Layer 2 of a small transformer language model trained on English Wikipedia (13 layers, counted from 0, width 64).
A neuron adds its activation times its output weights to the MLP's output. To switch it off is to set its activation to zero at one token and run the rest of the model.
A neuron's activation on a vector x is GELU(weights . x + bias), where the dot is the dot product.

Input weights of the MLP neurons that the questions are about. A number n stands for (n - 128) times 0.0051.
n2 (bias -0.016): 186, 120, 106, 183, 184, 92, 148, 108, 143, 250, 124, 128, 167, 115, 110, 151, 71, 98, 108, 158, 111, 103, 159, 147, 65, 102, 65, 58, 132, 96, 60, 166, 79, 154, 142, 121, 120, 116, 147, 110, 76, 108, 156, 155, 100, 95, 148, 125, 123, 150, 102, 144, 127, 141, 174, 125, 152, 115, 91, 126, 73, 141, 137, 176
n19 (bias -0.088): 93, 157, 169, 181, 137, 95, 138, 57, 141, 126, 117, 175, 132, 157, 128, 108, 177, 109, 111, 35, 143, 134, 185, 122, 118, 123, 127, 152, 150, 171, 161, 180, 114, 127, 126, 164, 113, 84, 124, 101, 126, 97, 102, 149, 152, 117, 184, 123, 90, 109, 147, 136, 84, 176, 98, 152, 107, 173, 79, 147, 62, 139, 126, 129
n114 (bias -0.038): 188, 163, 136, 115, 110, 103, 96, 95, 111, 129, 128, 85, 80, 135, 151, 95, 115, 137, 134, 168, 110, 96, 174, 115, 176, 154, 135, 133, 108, 119, 144, 212, 138, 125, 109, 109, 158, 115, 135, 158, 97, 146, 191, 128, 63, 111, 124, 144, 98, 113, 114, 156, 138, 147, 126, 107, 117, 110, 159, 150, 101, 178, 130, 137
n169 (bias -0.087): 132, 87, 99, 128, 101, 96, 70, 178, 130, 117, 199, 111, 141, 170, 158, 173, 95, 180, 130, 154, 151, 141, 85, 149, 90, 145, 127, 92, 94, 125, 129, 115, 154, 120, 95, 39, 151, 155, 179, 95, 112, 91, 123, 122, 143, 117, 155, 91, 146, 130, 125, 156, 186, 59, 96, 104, 152, 160, 122, 123, 158, 155, 120, 129
n244 (bias -0.124): 131, 148, 130, 158, 134, 148, 127, 145, 119, 121, 124, 160, 145, 105, 92, 119, 176, 138, 96, 109, 156, 141, 123, 143, 100, 103, 148, 116, 149, 131, 158, 92, 123, 137, 141, 98, 166, 96, 122, 74, 107, 129, 99, 175, 135, 128, 158, 143, 113, 112, 148, 139, 170, 115, 84, 146, 127, 131, 136, 144, 173, 96, 117, 116
n276 (bias -0.067): 120, 150, 143, 114, 140, 133, 148, 127, 98, 135, 112, 177, 140, 99, 145, 118, 116, 122, 92, 147, 144, 149, 141, 134, 85, 134, 132, 89, 146, 167, 134, 82, 140, 102, 132, 132, 126, 134, 126, 94, 109, 145, 145, 152, 143, 108, 130, 68, 116, 105, 126, 122, 143, 114, 96, 153, 96, 113, 157, 159, 129, 148, 148, 122
n310 (bias -0.085): 145, 107, 133, 110, 135, 89, 166, 94, 68, 153, 126, 177, 104, 140, 63, 193, 114, 134, 103, 216, 62, 97, 171, 146, 155, 115, 142, 90, 59, 93, 180, 118, 107, 123, 133, 119, 132, 173, 116, 135, 92, 149, 160, 130, 84, 149, 134, 98, 110, 126, 154, 124, 212, 70, 91, 92, 125, 129, 186, 140, 149, 84, 126, 215

Output weights of the MLP neurons that the questions are about. A number n stands for (n - 128) times 0.0068.
n2: 126, 129, 59, 119, 57, 157, 174, 197, 103, 135, 97, 172, 174, 173, 175, 145, 123, 150, 84, 182, 94, 61, 81, 112, 102, 204, 123, 95, 129, 109, 68, 155, 171, 153, 111, 201, 131, 177, 142, 120, 121, 161, 162, 153, 109, 116, 166, 119, 136, 82, 66, 134, 71, 86, 193, 52, 96, 209, 145, 135, 117, 101, 155, 41
n19: 144, 128, 168, 132, 140, 122, 151, 144, 83, 130, 94, 37, 144, 192, 166, 108, 43, 38, 70, 59, 124, 96, 237, 84, 157, 123, 100, 80, 168, 228, 67, 92, 131, 125, 141, 165, 207, 202, 144, 110, 192, 82, 142, 131, 196, 154, 80, 110, 12, 117, 170, 170, 71, 143, 95, 119, 114, 139, 108, 207, 157, 137, 147, 123
n114: 120, 124, 88, 98, 129, 207, 206, 155, 167, 126, 98, 103, 153, 57, 114, 121, 136, 106, 120, 128, 145, 154, 89, 120, 140, 160, 181, 157, 107, 126, 108, 103, 185, 150, 148, 109, 164, 182, 86, 92, 75, 151, 90, 90, 249, 92, 131, 115, 186, 114, 164, 113, 168, 121, 29, 111, 148, 130, 84, 140, 122, 136, 91, 132
n169: 142, 134, 123, 90, 139, 177, 129, 145, 70, 162, 134, 164, 216, 18, 165, 154, 146, 112, 110, 175, 183, 112, 69, 137, 60, 94, 164, 79, 109, 100, 165, 110, 27, 88, 185, 154, 78, 151, 82, 164, 124, 175, 130, 171, 112, 83, 83, 125, 20, 129, 200, 137, 169, 158, 67, 131, 64, 131, 176, 186, 114, 169, 176, 154
n244: 161, 145, 182, 134, 121, 69, 50, 183, 71, 121, 135, 126, 143, 100, 119, 171, 116, 140, 193, 98, 205, 162, 89, 120, 124, 161, 169, 130, 65, 109, 122, 104, 89, 90, 45, 136, 118, 106, 119, 150, 170, 109, 124, 179, 157, 95, 174, 138, 114, 116, 132, 109, 127, 115, 109, 157, 145, 155, 74, 190, 183, 113, 125, 117
n276: 117, 104, 108, 139, 132, 122, 118, 84, 119, 109, 74, 69, 111, 106, 129, 164, 149, 119, 154, 103, 148, 164, 185, 139, 130, 136, 182, 100, 135, 106, 118, 108, 83, 121, 133, 96, 120, 103, 154, 207, 122, 144, 112, 114, 131, 112, 106, 111, 115, 141, 119, 175, 119, 136, 117, 169, 122, 153, 145, 145, 128, 147, 136, 193
n310: 118, 74, 80, 68, 199, 121, 102, 171, 182, 188, 154, 139, 140, 146, 139, 177, 81, 138, 74, 37, 167, 132, 116, 179, 135, 64, 107, 141, 107, 150, 153, 112, 71, 115, 184, 95, 35, 99, 135, 99, 116, 138, 168, 153, 98, 113, 115, 89, 134, 123, 182, 144, 136, 154, 140, 169, 150, 133, 104, 175, 164, 139, 125, 121

Each question names a token from some text and the token that comes next. It shows the vector x that enters the MLP there. A number n stands for (n - 128) times 0.022.

Then comes g, the gradient of the next token's log-probability with respect to the MLP's output, scaled to length 1. A neuron's effect is roughly proportional to its activation times (output weights . g). A number n stands for (n - 128) times 0.0038.

"m", then "ission"
x: 135, 197, 163, 89, 38, 190, 93, 106, 138, 141, 27, 100, 162, 114, 101, 132, 156, 158, 120, 109, 184, 221, 140, 189, 148, 87, 165, 64, 115, 138, 40, 87, 104, 141, 74, 137, 88, 147, 61, 108, 177, 118, 213, 71, 98, 183, 117, 161, 189, 118, 75, 164, 157, 132, 104, 118, 154, 158, 92, 80, 151, 136, 173, 140
g: 85, 194, 175, 144, 112, 168, 131, 110, 116, 119, 142, 111, 152, 91, 80, 137, 169, 146, 78, 160, 146, 81, 116, 117, 131, 115, 113, 183, 174, 131, 99, 149, 170, 170, 98, 86, 152, 103, 72, 112, 137, 156, 144, 146, 136, 111, 62, 146, 103, 118, 151, 46, 163, 123, 174, 81, 117, 180, 110, 129, 90, 106, 156, 167
Switching off which neuron hurts the next token most? n310

"ular", then " |"
x: 149, 196, 139, 101, 48, 193, 130, 81, 109, 151, 9, 135, 149, 89, 121, 100, 118, 164, 132, 112, 131, 211, 131, 177, 179, 71, 166, 96, 105, 184, 43, 71, 66, 178, 93, 162, 97, 115, 94, 116, 158, 76, 215, 97, 87, 174, 84, 140, 173, 137, 50, 131, 133, 141, 116, 177, 191, 139, 137, 116, 136, 133, 183, 144
g: 115, 115, 161, 109, 126, 122, 99, 140, 108, 94, 125, 115, 109, 171, 125, 117, 90, 98, 126, 140, 125, 133, 66, 164, 180, 174, 190, 88, 93, 131, 155, 75, 76, 120, 85, 156, 107, 186, 186, 161, 212, 114, 133, 126, 97, 154, 151, 166, 130, 162, 124, 151, 68, 149, 61, 134, 108, 79, 112, 145, 140, 141, 115, 161
Switching off which neuron hurts the next token most? n276

" back", then " of"
x: 144, 188, 162, 64, 38, 188, 113, 102, 178, 107, 75, 152, 175, 88, 97, 128, 139, 150, 112, 127, 174, 199, 104, 192, 171, 96, 169, 56, 68, 145, 50, 66, 130, 144, 84, 151, 78, 97, 90, 94, 153, 120, 208, 52, 102, 174, 108, 150, 147, 140, 103, 156, 114, 145, 89, 129, 209, 211, 112, 88, 135, 151, 182, 124
g: 167, 122, 144, 145, 79, 133, 124, 179, 145, 155, 123, 175, 169, 178, 99, 97, 99, 101, 135, 128, 110, 96, 127, 170, 63, 144, 150, 42, 95, 118, 135, 102, 87, 187, 142, 155, 182, 135, 146, 177, 132, 113, 149, 141, 92, 110, 93, 61, 131, 133, 78, 143, 76, 138, 150, 172, 93, 92, 127, 118, 170, 140, 120, 160
Switching off which neuron hurts the next token most? n114

"lin", then "ear"
x: 156, 178, 187, 53, 39, 204, 138, 80, 107, 124, 53, 106, 147, 101, 99, 98, 152, 163, 117, 116, 161, 221, 116, 193, 177, 87, 167, 81, 121, 115, 46, 76, 98, 147, 79, 155, 58, 128, 98, 107, 160, 104, 224, 79, 111, 192, 106, 178, 154, 98, 68, 146, 156, 117, 101, 157, 193, 123, 125, 127, 133, 130, 167, 175
g: 103, 144, 119, 69, 135, 85, 143, 153, 177, 172, 121, 178, 175, 93, 101, 132, 96, 175, 127, 142, 193, 110, 193, 69, 90, 110, 148, 127, 158, 152, 91, 174, 159, 129, 101, 74, 147, 99, 62, 128, 136, 121, 147, 150, 99, 139, 112, 180, 54, 160, 180, 115, 146, 112, 109, 140, 102, 112, 110, 102, 114, 144, 137, 117
Switching off which neuron hurts the next token most? n2

" the", then " rest"
x: 137, 189, 142, 74, 17, 205, 126, 111, 128, 148, 43, 136, 180, 102, 142, 134, 169, 189, 133, 79, 158, 206, 129, 172, 160, 74, 139, 75, 72, 167, 66, 65, 66, 137, 73, 154, 84, 118, 84, 72, 118, 107, 220, 90, 103, 163, 119, 187, 146, 117, 68, 148, 121, 151, 105, 179, 179, 167, 135, 121, 148, 132, 150, 153
g: 117, 96, 176, 207, 155, 144, 94, 179, 151, 164, 94, 146, 101, 137, 115, 159, 155, 119, 144, 124, 126, 132, 115, 108, 123, 118, 147, 89, 70, 73, 151, 105, 91, 112, 84, 129, 120, 138, 157, 172, 159, 204, 168, 51, 145, 125, 131, 115, 104, 196, 113, 108, 175, 93, 129, 100, 61, 113, 137, 140, 129, 139, 138, 82
Switching off which neuron hurts the next token most? n244

" pr", then "int"
x: 156, 165, 179, 93, 62, 230, 131, 97, 102, 143, 29, 120, 149, 106, 117, 121, 181, 168, 107, 93, 130, 213, 108, 200, 160, 56, 137, 119, 55, 139, 42, 83, 107, 159, 63, 127, 76, 119, 86, 103, 169, 121, 186, 76, 130, 195, 96, 158, 145, 132, 61, 165, 117, 120, 140, 122, 189, 181, 128, 89, 171, 143, 151, 161
g: 168, 93, 172, 166, 110, 153, 96, 144, 176, 142, 116, 135, 124, 131, 121, 100, 12, 108, 144, 168, 116, 129, 139, 158, 132, 137, 124, 114, 166, 107, 158, 95, 50, 123, 139, 79, 55, 157, 126, 156, 162, 118, 146, 128, 144, 179, 128, 85, 146, 159, 118, 162, 142, 100, 87, 172, 183, 121, 120, 112, 70, 113, 116, 139
Which neuron, switched off, raises the next token's probability most? n310

" 1", then "st"
x: 138, 204, 148, 74, 56, 201, 109, 120, 113, 122, 50, 133, 171, 112, 109, 109, 143, 142, 114, 88, 135, 208, 107, 210, 166, 108, 147, 71, 91, 172, 48, 77, 66, 165, 92, 133, 62, 118, 105, 83, 150, 109, 187, 38, 108, 174, 156, 153, 196, 112, 108, 122, 149, 117, 104, 162, 194, 188, 107, 80, 126, 193, 187, 152
g: 141, 101, 83, 128, 123, 132, 137, 77, 164, 87, 119, 104, 157, 103, 119, 109, 93, 105, 101, 138, 150, 131, 136, 108, 168, 151, 94, 174, 144, 152, 133, 210, 154, 185, 142, 148, 101, 125, 138, 98, 73, 136, 155, 119, 157, 154, 134, 87, 81, 91, 149, 118, 165, 193, 122, 136, 108, 190, 52, 102, 147, 148, 162, 53
Which neuron, switched off, raises the next token's probability most? n114

"ome", then " part"
x: 127, 181, 142, 66, 17, 199, 113, 89, 129, 126, 57, 137, 135, 103, 99, 113, 145, 162, 132, 107, 176, 195, 121, 169, 168, 92, 190, 51, 95, 167, 34, 80, 91, 189, 87, 168, 129, 105, 73, 115, 138, 104, 206, 64, 101, 165, 111, 168, 162, 127, 47, 147, 134, 170, 91, 153, 185, 154, 139, 121, 161, 134, 160, 174
g: 136, 149, 131, 172, 121, 184, 105, 120, 122, 133, 66, 87, 80, 223, 168, 179, 145, 153, 149, 157, 96, 176, 49, 101, 112, 125, 147, 136, 111, 126, 116, 118, 166, 64, 90, 148, 126, 162, 147, 125, 134, 134, 82, 110, 149, 129, 115, 175, 109, 110, 87, 149, 79, 105, 156, 93, 152, 88, 110, 128, 166, 99, 152, 157
Switching off which neuron hurts the next token most? n310

" Har", then "m"
x: 156, 176, 141, 62, 41, 188, 111, 128, 146, 140, 40, 114, 177, 92, 118, 101, 192, 134, 95, 103, 135, 190, 106, 214, 185, 80, 121, 80, 78, 161, 52, 98, 122, 165, 123, 143, 93, 113, 54, 112, 139, 126, 220, 64, 145, 161, 102, 155, 180, 105, 85, 151, 119, 137, 81, 126, 221, 162, 99, 110, 169, 137, 167, 143
g: 133, 128, 198, 120, 109, 127, 72, 148, 133, 103, 165, 162, 130, 140, 202, 156, 124, 118, 86, 116, 117, 182, 75, 116, 163, 172, 128, 146, 140, 148, 100, 140, 104, 101, 137, 89, 123, 181, 127, 164, 153, 153, 96, 109, 87, 148, 128, 117, 181, 110, 59, 142, 42, 154, 86, 109, 153, 91, 127, 132, 160, 65, 119, 150
Switching off which neuron hurts the next token most? n169

"it", then "ation"
x: 153, 171, 140, 82, 49, 201, 138, 59, 108, 129, 14, 126, 129, 96, 89, 84, 133, 139, 107, 83, 148, 238, 118, 205, 200, 98, 162, 73, 105, 146, 57, 84, 109, 167, 63, 169, 101, 132, 77, 124, 168, 108, 206, 73, 106, 176, 108, 181, 174, 141, 99, 144, 162, 134, 121, 135, 207, 146, 123, 114, 115, 143, 181, 116
g: 163, 95, 115, 145, 111, 139, 97, 116, 149, 134, 94, 134, 104, 155, 114, 130, 126, 97, 235, 187, 175, 128, 95, 115, 156, 122, 124, 98, 82, 150, 182, 64, 80, 63, 132, 166, 97, 166, 135, 129, 193, 115, 100, 135, 156, 140, 108, 147, 110, 168, 125, 154, 75, 170, 109, 114, 148, 97, 92, 101, 165, 141, 96, 138
Switching off which neuron hurts the next token most? n2

" top", then "olog"
x: 132, 172, 189, 87, 41, 185, 92, 95, 137, 113, 47, 153, 156, 115, 93, 113, 152, 146, 128, 93, 172, 210, 123, 186, 175, 89, 153, 48, 82, 182, 44, 82, 120, 130, 93, 134, 94, 107, 58, 117, 154, 102, 209, 49, 129, 172, 122, 128, 167, 137, 73, 138, 117, 166, 93, 142, 197, 190, 106, 114, 168, 144, 175, 164
g: 94, 142, 94, 77, 110, 96, 42, 120, 112, 205, 95, 85, 113, 137, 146, 169, 154, 128, 153, 122, 144, 178, 138, 158, 101, 118, 161, 172, 110, 170, 168, 106, 132, 75, 111, 166, 155, 177, 165, 132, 125, 178, 88, 159, 119, 96, 119, 116, 118, 158, 130, 155, 137, 158, 65, 121, 172, 119, 59, 118, 135, 113, 100, 102
Which neuron, switched off, raises the next token's probability most? n310

" Mount", then " D"
x: 146, 169, 144, 78, 36, 217, 109, 115, 169, 138, 62, 114, 171, 99, 112, 105, 182, 179, 109, 122, 144, 189, 123, 191, 185, 87, 155, 65, 89, 137, 52, 78, 95, 140, 131, 149, 121, 119, 58, 79, 153, 100, 224, 82, 129, 126, 104, 144, 174, 94, 61, 144, 115, 127, 103, 179, 213, 193, 114, 73, 150, 146, 131, 136
g: 141, 136, 181, 148, 96, 122, 138, 111, 87, 113, 177, 140, 148, 40, 138, 99, 80, 111, 90, 108, 143, 82, 168, 99, 105, 138, 117, 115, 166, 130, 93, 133, 153, 198, 100, 81, 150, 103, 136, 79, 84, 64, 170, 121, 114, 153, 143, 145, 143, 84, 152, 98, 164, 135, 196, 169, 119, 156, 158, 160, 129, 121, 169, 153
Switching off which neuron hurts the next token most? n114

" be", then "gin"
x: 128, 173, 154, 76, 38, 209, 120, 66, 157, 121, 51, 148, 163, 135, 101, 115, 149, 180, 106, 114, 183, 194, 107, 184, 142, 70, 166, 58, 84, 152, 40, 94, 83, 130, 64, 144, 79, 99, 101, 86, 131, 146, 193, 54, 124, 171, 154, 174, 150, 145, 77, 171, 107, 149, 86, 124, 195, 201, 121, 135, 146, 131, 166, 167
g: 133, 84, 141, 102, 116, 109, 110, 136, 180, 132, 100, 120, 141, 130, 114, 173, 120, 87, 84, 134, 148, 152, 87, 124, 135, 141, 103, 187, 124, 132, 92, 136, 116, 108, 114, 211, 95, 186, 132, 185, 154, 128, 101, 72, 137, 203, 131, 149, 140, 154, 150, 191, 105, 126, 128, 140, 175, 63, 136, 66, 95, 102, 71, 121
Switching off which neuron hurts the next token most? n169

"ank", then "n"
x: 136, 157, 147, 71, 38, 202, 106, 92, 139, 139, 40, 143, 131, 133, 92, 71, 128, 168, 100, 122, 150, 217, 120, 205, 174, 80, 169, 69, 110, 188, 40, 71, 119, 147, 85, 142, 90, 126, 89, 117, 170, 82, 204, 73, 114, 138, 95, 171, 171, 130, 49, 155, 137, 136, 106, 163, 191, 172, 118, 110, 145, 143, 195, 144
g: 113, 113, 91, 133, 158, 116, 138, 147, 154, 146, 131, 151, 131, 76, 146, 146, 122, 111, 8, 104, 113, 135, 165, 186, 107, 115, 130, 167, 130, 103, 174, 208, 166, 136, 119, 144, 161, 155, 80, 160, 108, 151, 156, 146, 103, 152, 125, 173, 120, 138, 111, 120, 176, 122, 140, 110, 55, 106, 100, 134, 64, 108, 88, 95
Switching off which neuron hurts the next token most? n244

".", then " The"
x: 135, 201, 156, 60, 50, 188, 96, 113, 116, 118, 68, 116, 140, 96, 117, 132, 162, 171, 94, 82, 159, 226, 100, 252, 144, 95, 159, 52, 100, 153, 61, 97, 70, 147, 71, 127, 129, 133, 92, 102, 154, 120, 208, 97, 88, 187, 162, 119, 137, 107, 73, 169, 157, 105, 103, 158, 203, 157, 103, 124, 129, 146, 168, 141
g: 159, 82, 145, 131, 146, 79, 153, 130, 106, 91, 87, 144, 87, 137, 167, 139, 160, 132, 191, 141, 161, 160, 84, 83, 137, 86, 87, 122, 48, 102, 133, 149, 130, 178, 142, 121, 68, 177, 165, 98, 195, 77, 91, 136, 106, 155, 132, 96, 104, 126, 109, 137, 77, 154, 158, 143, 142, 125, 145, 142, 156, 114, 190, 143
Switching off which neuron hurts the next token most? n244

"ec", then "ific"
x: 171, 168, 149, 88, 41, 194, 121, 82, 80, 135, 25, 133, 149, 98, 78, 99, 162, 165, 115, 71, 145, 218, 110, 211, 180, 73, 134, 85, 124, 160, 40, 91, 85, 174, 67, 141, 110, 135, 83, 138, 164, 113, 192, 85, 111, 189, 117, 161, 159, 160, 88, 156, 142, 154, 117, 119, 220, 129, 102, 106, 135, 124, 178, 141
g: 159, 111, 150, 156, 141, 133, 90, 139, 163, 147, 129, 166, 105, 112, 171, 152, 149, 163, 108, 112, 138, 156, 82, 61, 117, 88, 108, 137, 128, 136, 65, 119, 112, 114, 134, 99, 106, 157, 173, 178, 138, 186, 103, 150, 74, 114, 70, 173, 172, 161, 114, 134, 104, 142, 119, 17, 123, 161, 183, 147, 119, 107, 95, 123
Switching off which neuron hurts the next token most? n19